Layer 9 of a small transformer language model trained on English Wikipedia (13 layers, counted from 0, width 96).
A neuron's activation on a vector x is GELU(weights . x + bias), where the dot is the dot product.

Input weights of the MLP neurons that the questions are about. A number n stands for (n - 128) times 0.0094.
n0 (bias -0.187): 138, 127, 160, 132, 118, 137, 175, 75, 136, 150, 86, 97, 97, 186, 166, 160, 101, 114, 106, 132, 106, 147, 86, 130, 121, 166, 170, 124, 171, 89, 112, 147, 127, 85, 177, 162, 106, 106, 165, 158, 115, 144, 144, 169, 119, 71, 164, 167, 196, 177, 136, 97, 85, 54, 118, 185, 127, 152, 95, 101, 121, 101, 107, 116, 166, 97, 168, 160, 151, 123, 116, 74, 136, 108, 56, 85, 59, 172, 146, 139, 122, 166, 133, 93, 82, 138, 78, 123, 165, 137, 131, 97, 128, 95, 170, 127
n4 (bias -0.231): 130, 164, 101, 150, 123, 163, 168, 162, 140, 81, 146, 165, 172, 140, 148, 153, 118, 166, 135, 191, 124, 197, 159, 96, 83, 104, 56, 107, 142, 77, 112, 87, 95, 133, 113, 80, 126, 132, 127, 154, 215, 154, 156, 69, 94, 118, 119, 155, 120, 143, 119, 146, 116, 175, 112, 165, 220, 55, 87, 130, 101, 127, 182, 216, 107, 144, 181, 86, 107, 200, 104, 76, 136, 92, 78, 159, 121, 154, 135, 79, 145, 144, 82, 157, 146, 138, 70, 61, 90, 128, 107, 148, 72, 124, 108, 196
n19 (bias -0.212): 138, 149, 120, 138, 89, 162, 111, 78, 204, 115, 138, 183, 132, 131, 148, 180, 101, 123, 147, 101, 101, 80, 94, 107, 114, 167, 164, 183, 135, 121, 89, 65, 225, 155, 122, 104, 126, 146, 122, 147, 120, 131, 132, 170, 162, 148, 144, 75, 140, 150, 172, 204, 168, 135, 49, 135, 130, 98, 160, 129, 107, 86, 65, 146, 125, 97, 117, 130, 90, 113, 118, 137, 202, 135, 71, 181, 97, 145, 116, 133, 140, 168, 155, 125, 97, 94, 137, 130, 104, 100, 162, 93, 99, 122, 93, 107
n26 (bias -0.240): 135, 116, 155, 78, 71, 158, 160, 163, 147, 158, 130, 176, 169, 117, 125, 101, 73, 102, 86, 149, 170, 150, 133, 128, 112, 125, 163, 100, 108, 131, 139, 135, 120, 116, 86, 144, 173, 53, 124, 158, 129, 136, 35, 168, 102, 82, 95, 130, 182, 104, 128, 106, 96, 162, 118, 161, 121, 111, 116, 86, 127, 88, 173, 167, 195, 104, 107, 100, 198, 151, 168, 98, 134, 160, 121, 151, 122, 111, 118, 137, 169, 149, 86, 97, 135, 105, 126, 175, 93, 144, 127, 80, 144, 108, 153, 135
n53 (bias -0.301): 216, 84, 160, 147, 64, 110, 58, 87, 144, 115, 102, 43, 137, 137, 149, 73, 78, 188, 167, 144, 154, 144, 120, 102, 132, 59, 100, 132, 130, 161, 167, 140, 132, 134, 198, 112, 119, 118, 124, 117, 92, 153, 131, 100, 173, 160, 166, 182, 180, 132, 166, 134, 151, 154, 178, 135, 105, 75, 109, 120, 136, 134, 162, 51, 129, 119, 131, 183, 110, 93, 164, 118, 136, 143, 113, 135, 145, 125, 98, 107, 90, 160, 96, 132, 162, 173, 98, 133, 141, 102, 120, 155, 108, 198, 91, 119
n94 (bias -0.228): 160, 157, 191, 134, 146, 105, 91, 76, 135, 70, 104, 127, 138, 110, 173, 176, 166, 159, 93, 173, 119, 105, 141, 175, 132, 152, 91, 122, 88, 167, 188, 119, 110, 187, 160, 180, 79, 147, 122, 147, 108, 100, 101, 132, 149, 48, 100, 165, 178, 130, 129, 79, 151, 162, 129, 97, 59, 98, 144, 112, 129, 152, 150, 125, 109, 41, 126, 82, 171, 81, 171, 128, 132, 165, 77, 113, 90, 114, 174, 126, 140, 130, 134, 143, 130, 126, 188, 137, 104, 150, 155, 102, 128, 85, 108, 61
n142 (bias -0.099): 168, 95, 121, 152, 103, 102, 164, 121, 127, 119, 131, 60, 133, 93, 187, 190, 16, 127, 107, 108, 162, 199, 138, 98, 91, 159, 110, 102, 118, 186, 135, 140, 28, 178, 114, 172, 59, 177, 90, 176, 98, 139, 177, 185, 168, 102, 97, 25, 104, 131, 151, 103, 136, 132, 136, 125, 126, 87, 135, 111, 158, 125, 133, 194, 118, 101, 78, 111, 165, 159, 156, 121, 96, 145, 132, 192, 113, 129, 155, 91, 175, 123, 91, 164, 98, 172, 136, 200, 136, 172, 63, 106, 172, 90, 149, 94
n181 (bias -0.302): 152, 104, 152, 138, 165, 180, 135, 93, 106, 144, 155, 127, 113, 157, 48, 159, 96, 112, 81, 77, 68, 165, 104, 97, 132, 123, 113, 91, 156, 97, 98, 135, 144, 125, 166, 142, 71, 122, 108, 108, 123, 115, 167, 85, 167, 151, 140, 131, 116, 128, 124, 98, 123, 113, 215, 57, 107, 119, 74, 91, 116, 197, 91, 174, 136, 131, 97, 153, 101, 150, 131, 211, 154, 154, 184, 164, 109, 148, 113, 87, 103, 166, 125, 185, 96, 166, 152, 118, 100, 171, 92, 136, 125, 131, 113, 125
n211 (bias -0.217): 130, 178, 140, 138, 125, 143, 141, 141, 111, 67, 165, 116, 146, 95, 82, 137, 125, 138, 148, 100, 182, 72, 91, 106, 99, 95, 112, 157, 128, 73, 135, 136, 133, 182, 174, 140, 117, 160, 152, 126, 111, 85, 138, 85, 179, 157, 148, 90, 177, 160, 136, 63, 153, 196, 154, 103, 132, 79, 161, 95, 143, 137, 125, 112, 127, 102, 95, 120, 159, 133, 61, 113, 119, 119, 128, 98, 118, 164, 127, 125, 136, 153, 105, 129, 145, 219, 115, 166, 134, 153, 93, 177, 77, 177, 103, 161
n228 (bias -0.140): 148, 167, 139, 173, 99, 79, 154, 148, 159, 184, 91, 117, 129, 136, 166, 108, 92, 142, 107, 109, 114, 106, 160, 162, 77, 166, 71, 105, 170, 54, 195, 128, 93, 108, 74, 101, 110, 164, 152, 154, 112, 120, 48, 108, 90, 130, 134, 166, 77, 126, 122, 137, 220, 141, 131, 144, 101, 100, 89, 146, 87, 75, 104, 94, 118, 123, 169, 117, 128, 134, 188, 151, 106, 125, 80, 80, 57, 129, 90, 129, 134, 172, 175, 128, 75, 152, 133, 176, 79, 160, 122, 147, 135, 124, 150, 205
n283 (bias -0.232): 136, 164, 153, 127, 47, 146, 171, 108, 180, 138, 106, 76, 150, 110, 177, 109, 108, 124, 81, 75, 137, 176, 17, 128, 84, 133, 128, 165, 126, 109, 97, 190, 146, 118, 85, 70, 139, 86, 104, 246, 123, 102, 141, 161, 170, 150, 128, 147, 169, 124, 98, 149, 115, 177, 86, 108, 89, 129, 142, 134, 144, 110, 125, 175, 147, 144, 139, 178, 103, 130, 92, 160, 179, 147, 143, 74, 133, 164, 117, 171, 162, 153, 157, 97, 130, 120, 80, 129, 138, 77, 69, 52, 110, 175, 149, 88
n307 (bias -0.226): 142, 114, 99, 165, 123, 130, 160, 50, 160, 159, 122, 143, 48, 157, 182, 164, 169, 121, 159, 127, 180, 101, 223, 161, 95, 93, 94, 166, 94, 109, 75, 95, 146, 158, 68, 86, 100, 160, 91, 170, 127, 181, 105, 190, 159, 95, 151, 133, 148, 111, 66, 107, 158, 125, 68, 156, 91, 117, 124, 159, 126, 118, 141, 156, 142, 117, 193, 126, 63, 191, 94, 81, 126, 108, 114, 147, 81, 130, 161, 112, 131, 114, 135, 63, 137, 172, 89, 86, 159, 113, 185, 157, 148, 110, 152, 133
n320 (bias -0.242): 115, 170, 92, 76, 138, 140, 174, 108, 134, 134, 109, 134, 136, 108, 167, 84, 117, 133, 125, 121, 131, 146, 85, 104, 56, 127, 139, 165, 127, 93, 167, 72, 131, 121, 120, 111, 119, 124, 148, 133, 155, 141, 149, 141, 104, 157, 161, 147, 114, 166, 161, 96, 120, 146, 129, 128, 104, 137, 150, 113, 178, 164, 139, 162, 152, 103, 102, 120, 119, 92, 93, 75, 169, 174, 175, 147, 122, 136, 103, 123, 125, 176, 125, 125, 162, 154, 165, 89, 125, 56, 131, 110, 84, 134, 159, 124
n376 (bias -0.096): 155, 200, 169, 116, 171, 107, 162, 105, 166, 131, 121, 87, 105, 53, 155, 109, 89, 142, 168, 224, 126, 110, 125, 107, 142, 171, 136, 97, 168, 174, 146, 141, 144, 114, 154, 106, 132, 93, 125, 128, 109, 115, 82, 148, 160, 183, 91, 113, 167, 97, 144, 149, 135, 109, 167, 130, 110, 109, 128, 115, 186, 131, 70, 134, 82, 106, 129, 123, 121, 120, 170, 39, 132, 149, 175, 102, 76, 124, 135, 191, 172, 59, 65, 85, 178, 129, 141, 158, 135, 89, 126, 161, 66, 79, 143, 100
n383 (bias -0.071): 178, 183, 98, 179, 36, 192, 159, 133, 133, 114, 155, 138, 117, 110, 179, 94, 146, 82, 117, 143, 100, 84, 104, 153, 153, 137, 142, 172, 106, 90, 190, 90, 54, 82, 118, 74, 144, 249, 178, 82, 113, 118, 85, 95, 128, 177, 125, 217, 118, 114, 148, 169, 185, 200, 127, 143, 63, 138, 153, 164, 103, 70, 105, 49, 163, 149, 173, 117, 113, 108, 158, 173, 147, 117, 122, 152, 101, 140, 149, 88, 89, 77, 154, 149, 167, 83, 142, 173, 70, 129, 86, 25, 163, 143, 83, 126

Each question shows a token from some text and the vector x that enters the MLP there. A number n stands for (n - 128) times 0.045.

"i": 145, 103, 100, 18, 208, 91, 80, 118, 95, 113, 168, 137, 120, 126, 141, 149, 157, 143, 93, 118, 100, 118, 117, 152, 168, 140, 123, 80, 57, 156, 119, 109, 144, 138, 80, 120, 166, 125, 104, 145, 145, 135, 135, 102, 149, 155, 77, 92, 100, 135, 118, 172, 114, 137, 134, 145, 173, 210, 136, 129, 87, 122, 183, 143, 120, 172, 97, 151, 190, 101, 167, 129, 134, 155, 130, 118, 115, 110, 87, 106, 106, 137, 135, 155, 124, 152, 114, 169, 96, 105, 126, 113, 143, 185, 143, 114
The most active neuron and its activation: n26, at about 1.1

"m": 110, 114, 163, 89, 174, 101, 104, 142, 102, 124, 133, 142, 171, 152, 160, 131, 138, 112, 99, 99, 45, 107, 83, 107, 134, 111, 105, 157, 119, 167, 99, 137, 131, 148, 146, 127, 151, 168, 112, 185, 138, 103, 94, 142, 165, 161, 104, 139, 100, 102, 127, 175, 139, 78, 28, 106, 131, 141, 151, 103, 136, 161, 133, 161, 113, 176, 123, 136, 159, 131, 144, 71, 124, 130, 181, 91, 151, 154, 119, 102, 96, 120, 153, 126, 118, 98, 75, 138, 143, 99, 151, 113, 171, 109, 179, 111
The neuron with the highest activation: n283

"her ": 101, 124, 134, 124, 155, 117, 109, 157, 102, 129, 139, 126, 162, 154, 138, 119, 123, 117, 119, 132, 134, 120, 123, 143, 133, 153, 117, 135, 113, 111, 96, 144, 80, 123, 146, 136, 159, 204, 134, 124, 87, 127, 88, 141, 136, 137, 134, 105, 126, 151, 105, 115, 117, 131, 158, 123, 137, 114, 112, 82, 129, 133, 123, 128, 104, 145, 105, 142, 133, 131, 136, 142, 97, 134, 143, 110, 134, 162, 126, 96, 116, 123, 111, 154, 114, 104, 76, 120, 154, 126, 161, 141, 197, 82, 148, 121
Which two neurons fire most, strongest first? n142, n181

"es": 88, 155, 89, 70, 142, 153, 168, 128, 70, 146, 169, 147, 106, 158, 126, 122, 156, 156, 122, 95, 129, 101, 77, 151, 151, 101, 109, 138, 151, 124, 120, 117, 139, 115, 160, 158, 168, 145, 103, 169, 106, 91, 127, 100, 180, 150, 105, 61, 106, 159, 105, 132, 139, 115, 93, 172, 123, 176, 176, 110, 193, 128, 148, 120, 126, 141, 135, 137, 103, 56, 70, 101, 109, 151, 123, 135, 83, 109, 130, 116, 123, 189, 174, 154, 144, 29, 151, 135, 117, 141, 179, 134, 154, 125, 130, 86
Which two neurons fire most, strongest first? n19, n320

"ul": 91, 194, 82, 121, 128, 89, 93, 111, 99, 117, 184, 100, 125, 160, 137, 113, 121, 139, 174, 129, 111, 118, 155, 165, 119, 179, 121, 139, 36, 111, 69, 163, 145, 154, 85, 132, 116, 117, 142, 122, 119, 145, 181, 59, 94, 134, 108, 133, 140, 147, 134, 133, 103, 131, 97, 132, 116, 116, 196, 102, 163, 144, 106, 128, 90, 134, 124, 124, 205, 132, 84, 130, 118, 169, 144, 177, 160, 66, 143, 179, 84, 141, 184, 90, 103, 90, 144, 142, 176, 85, 158, 127, 102, 145, 124, 139
The most active neuron and its activation: n320, at about 3.2

"ep": 123, 110, 115, 118, 191, 116, 105, 126, 103, 137, 111, 137, 145, 134, 113, 181, 182, 176, 143, 105, 85, 80, 174, 164, 165, 115, 145, 153, 96, 167, 101, 175, 126, 89, 151, 158, 131, 95, 156, 150, 128, 125, 119, 95, 188, 162, 107, 80, 140, 56, 97, 125, 139, 151, 82, 97, 158, 158, 162, 111, 179, 158, 109, 148, 89, 239, 118, 148, 147, 116, 80, 111, 120, 97, 97, 78, 103, 105, 105, 99, 118, 101, 141, 147, 106, 126, 93, 180, 120, 147, 93, 158, 154, 140, 130, 141
The most active neuron and its activation: n211, at about 3.3

"the": 98, 179, 75, 128, 121, 91, 145, 132, 80, 121, 135, 117, 193, 135, 135, 139, 139, 165, 146, 94, 138, 144, 142, 121, 149, 140, 102, 156, 74, 117, 79, 144, 113, 190, 116, 74, 132, 164, 109, 147, 140, 128, 128, 127, 132, 111, 74, 135, 132, 84, 74, 122, 89, 94, 82, 99, 152, 119, 137, 98, 133, 136, 144, 180, 105, 153, 108, 151, 155, 165, 141, 105, 96, 120, 173, 67, 156, 159, 120, 129, 73, 133, 174, 147, 107, 103, 74, 135, 184, 115, 159, 140, 148, 123, 154, 207
Which three neurons fire most, strongest first? n4, n307, n283

"fic": 118, 189, 103, 114, 125, 115, 135, 97, 84, 115, 159, 121, 182, 131, 139, 79, 123, 138, 134, 152, 94, 146, 113, 121, 161, 126, 135, 145, 65, 208, 75, 165, 110, 104, 133, 158, 79, 94, 124, 57, 139, 93, 189, 104, 93, 155, 83, 128, 111, 184, 139, 169, 168, 112, 142, 122, 120, 162, 109, 72, 166, 134, 141, 151, 90, 139, 129, 130, 120, 136, 99, 79, 78, 156, 135, 122, 166, 129, 102, 140, 132, 125, 175, 117, 128, 76, 149, 134, 212, 149, 151, 135, 106, 145, 145, 135
Which two neurons fire most, strongest first? n376, n320

"or": 133, 85, 104, 126, 119, 137, 103, 104, 53, 182, 117, 122, 192, 193, 131, 95, 133, 85, 127, 142, 82, 167, 129, 138, 153, 93, 110, 150, 59, 188, 112, 132, 115, 127, 184, 142, 176, 130, 81, 155, 123, 52, 175, 151, 138, 159, 89, 87, 133, 138, 83, 124, 109, 113, 126, 116, 156, 153, 137, 81, 116, 172, 118, 121, 72, 201, 136, 148, 121, 112, 84, 166, 133, 134, 130, 160, 159, 116, 147, 102, 61, 139, 130, 149, 133, 152, 130, 92, 113, 137, 185, 97, 154, 120, 141, 135
The most active neuron and its activation: n181, at about 7.1

"vi": 109, 128, 91, 137, 159, 114, 91, 125, 59, 104, 122, 119, 140, 148, 113, 108, 135, 176, 124, 136, 55, 201, 110, 123, 174, 165, 80, 159, 83, 186, 70, 136, 134, 108, 127, 170, 124, 142, 105, 120, 140, 115, 136, 99, 71, 138, 85, 114, 126, 133, 163, 93, 87, 143, 122, 158, 146, 149, 104, 88, 147, 93, 129, 147, 111, 131, 113, 152, 208, 112, 77, 108, 204, 165, 129, 112, 129, 103, 144, 133, 117, 117, 195, 98, 108, 136, 131, 207, 176, 167, 151, 75, 112, 136, 151, 147
Which three neurons fire most, strongest first? n0, n142, n94

"ew": 56, 162, 75, 112, 100, 110, 117, 142, 77, 143, 153, 116, 129, 170, 97, 123, 135, 100, 169, 113, 121, 84, 170, 103, 100, 127, 157, 139, 102, 78, 88, 179, 170, 140, 131, 143, 97, 132, 138, 106, 125, 94, 171, 102, 117, 185, 127, 144, 63, 97, 152, 178, 115, 102, 102, 107, 120, 184, 118, 45, 170, 150, 116, 80, 84, 174, 117, 164, 157, 77, 118, 120, 114, 164, 115, 130, 144, 139, 129, 153, 112, 122, 142, 168, 128, 163, 123, 146, 127, 93, 196, 159, 112, 132, 124, 189
Which three neurons fire most, strongest first? n211, n320, n181

"et": 115, 100, 113, 92, 100, 80, 73, 144, 97, 124, 163, 147, 146, 122, 118, 103, 130, 169, 112, 120, 147, 110, 119, 113, 132, 142, 68, 136, 60, 178, 123, 141, 124, 161, 157, 154, 153, 143, 98, 103, 147, 65, 158, 102, 138, 122, 158, 126, 93, 163, 87, 157, 179, 105, 86, 82, 99, 202, 101, 79, 151, 139, 74, 155, 87, 197, 133, 147, 149, 126, 186, 111, 82, 162, 183, 86, 138, 164, 119, 77, 146, 88, 194, 149, 110, 102, 106, 153, 148, 152, 148, 148, 125, 150, 135, 157
The neuron with the highest activation: n181

"c": 128, 106, 131, 82, 156, 93, 121, 130, 74, 93, 138, 166, 136, 169, 135, 142, 155, 103, 155, 114, 52, 151, 128, 152, 109, 106, 119, 130, 110, 158, 134, 180, 101, 116, 138, 118, 152, 153, 114, 91, 160, 94, 66, 124, 167, 110, 95, 114, 77, 168, 137, 154, 145, 105, 86, 96, 106, 114, 156, 132, 145, 150, 168, 166, 141, 172, 115, 125, 172, 115, 92, 105, 120, 132, 145, 58, 158, 120, 122, 143, 106, 141, 168, 104, 112, 139, 88, 163, 125, 171, 145, 124, 199, 121, 134, 124
The neuron with the highest activation: n94

"le": 130, 92, 97, 121, 126, 147, 113, 130, 104, 176, 142, 86, 145, 114, 130, 119, 132, 174, 199, 120, 141, 151, 144, 131, 136, 164, 60, 135, 83, 152, 98, 147, 128, 96, 127, 99, 152, 99, 90, 142, 96, 122, 126, 101, 149, 221, 95, 148, 49, 197, 129, 191, 54, 113, 128, 139, 195, 136, 136, 96, 181, 164, 85, 147, 104, 108, 95, 127, 143, 75, 140, 91, 116, 96, 128, 111, 146, 146, 115, 180, 110, 128, 176, 139, 142, 148, 148, 101, 133, 119, 158, 142, 144, 86, 124, 127
Which three neurons fire most, strongest first? n376, n320, n53

"ti": 114, 106, 123, 161, 94, 83, 89, 101, 103, 111, 130, 148, 155, 117, 134, 100, 163, 161, 145, 150, 48, 160, 95, 183, 169, 157, 85, 183, 51, 183, 84, 98, 143, 120, 122, 99, 162, 117, 116, 118, 132, 163, 117, 128, 105, 127, 117, 89, 132, 138, 102, 189, 160, 137, 130, 157, 180, 167, 128, 36, 142, 108, 129, 139, 90, 125, 122, 129, 157, 117, 91, 85, 99, 117, 137, 128, 115, 69, 143, 132, 134, 123, 176, 134, 92, 107, 123, 208, 185, 196, 135, 147, 154, 121, 133, 138
The neuron with the highest activation: n19

"olog": 86, 187, 127, 110, 110, 112, 112, 110, 99, 124, 133, 136, 193, 144, 151, 100, 114, 177, 128, 156, 111, 134, 126, 145, 88, 194, 73, 115, 99, 127, 94, 135, 121, 139, 67, 160, 149, 124, 115, 125, 154, 86, 149, 97, 104, 178, 142, 107, 110, 186, 183, 149, 152, 118, 121, 115, 72, 164, 132, 58, 144, 132, 172, 106, 88, 184, 133, 124, 204, 117, 96, 81, 142, 162, 150, 121, 126, 119, 110, 67, 111, 86, 170, 152, 141, 113, 127, 142, 176, 141, 175, 76, 100, 82, 157, 122
The neuron with the highest activation: n320

".": 86, 133, 117, 144, 136, 146, 94, 171, 126, 107, 149, 126, 137, 187, 148, 100, 144, 148, 126, 125, 129, 157, 138, 63, 142, 126, 131, 173, 127, 105, 95, 131, 79, 133, 133, 111, 145, 146, 103, 147, 120, 141, 145, 92, 126, 149, 80, 147, 119, 115, 125, 154, 126, 139, 127, 104, 156, 119, 162, 56, 111, 95, 141, 176, 131, 152, 150, 119, 129, 112, 130, 127, 94, 180, 136, 136, 174, 121, 86, 114, 142, 86, 204, 143, 118, 76, 76, 138, 123, 98, 179, 91, 189, 85, 146, 108
The neuron with the highest activation: n4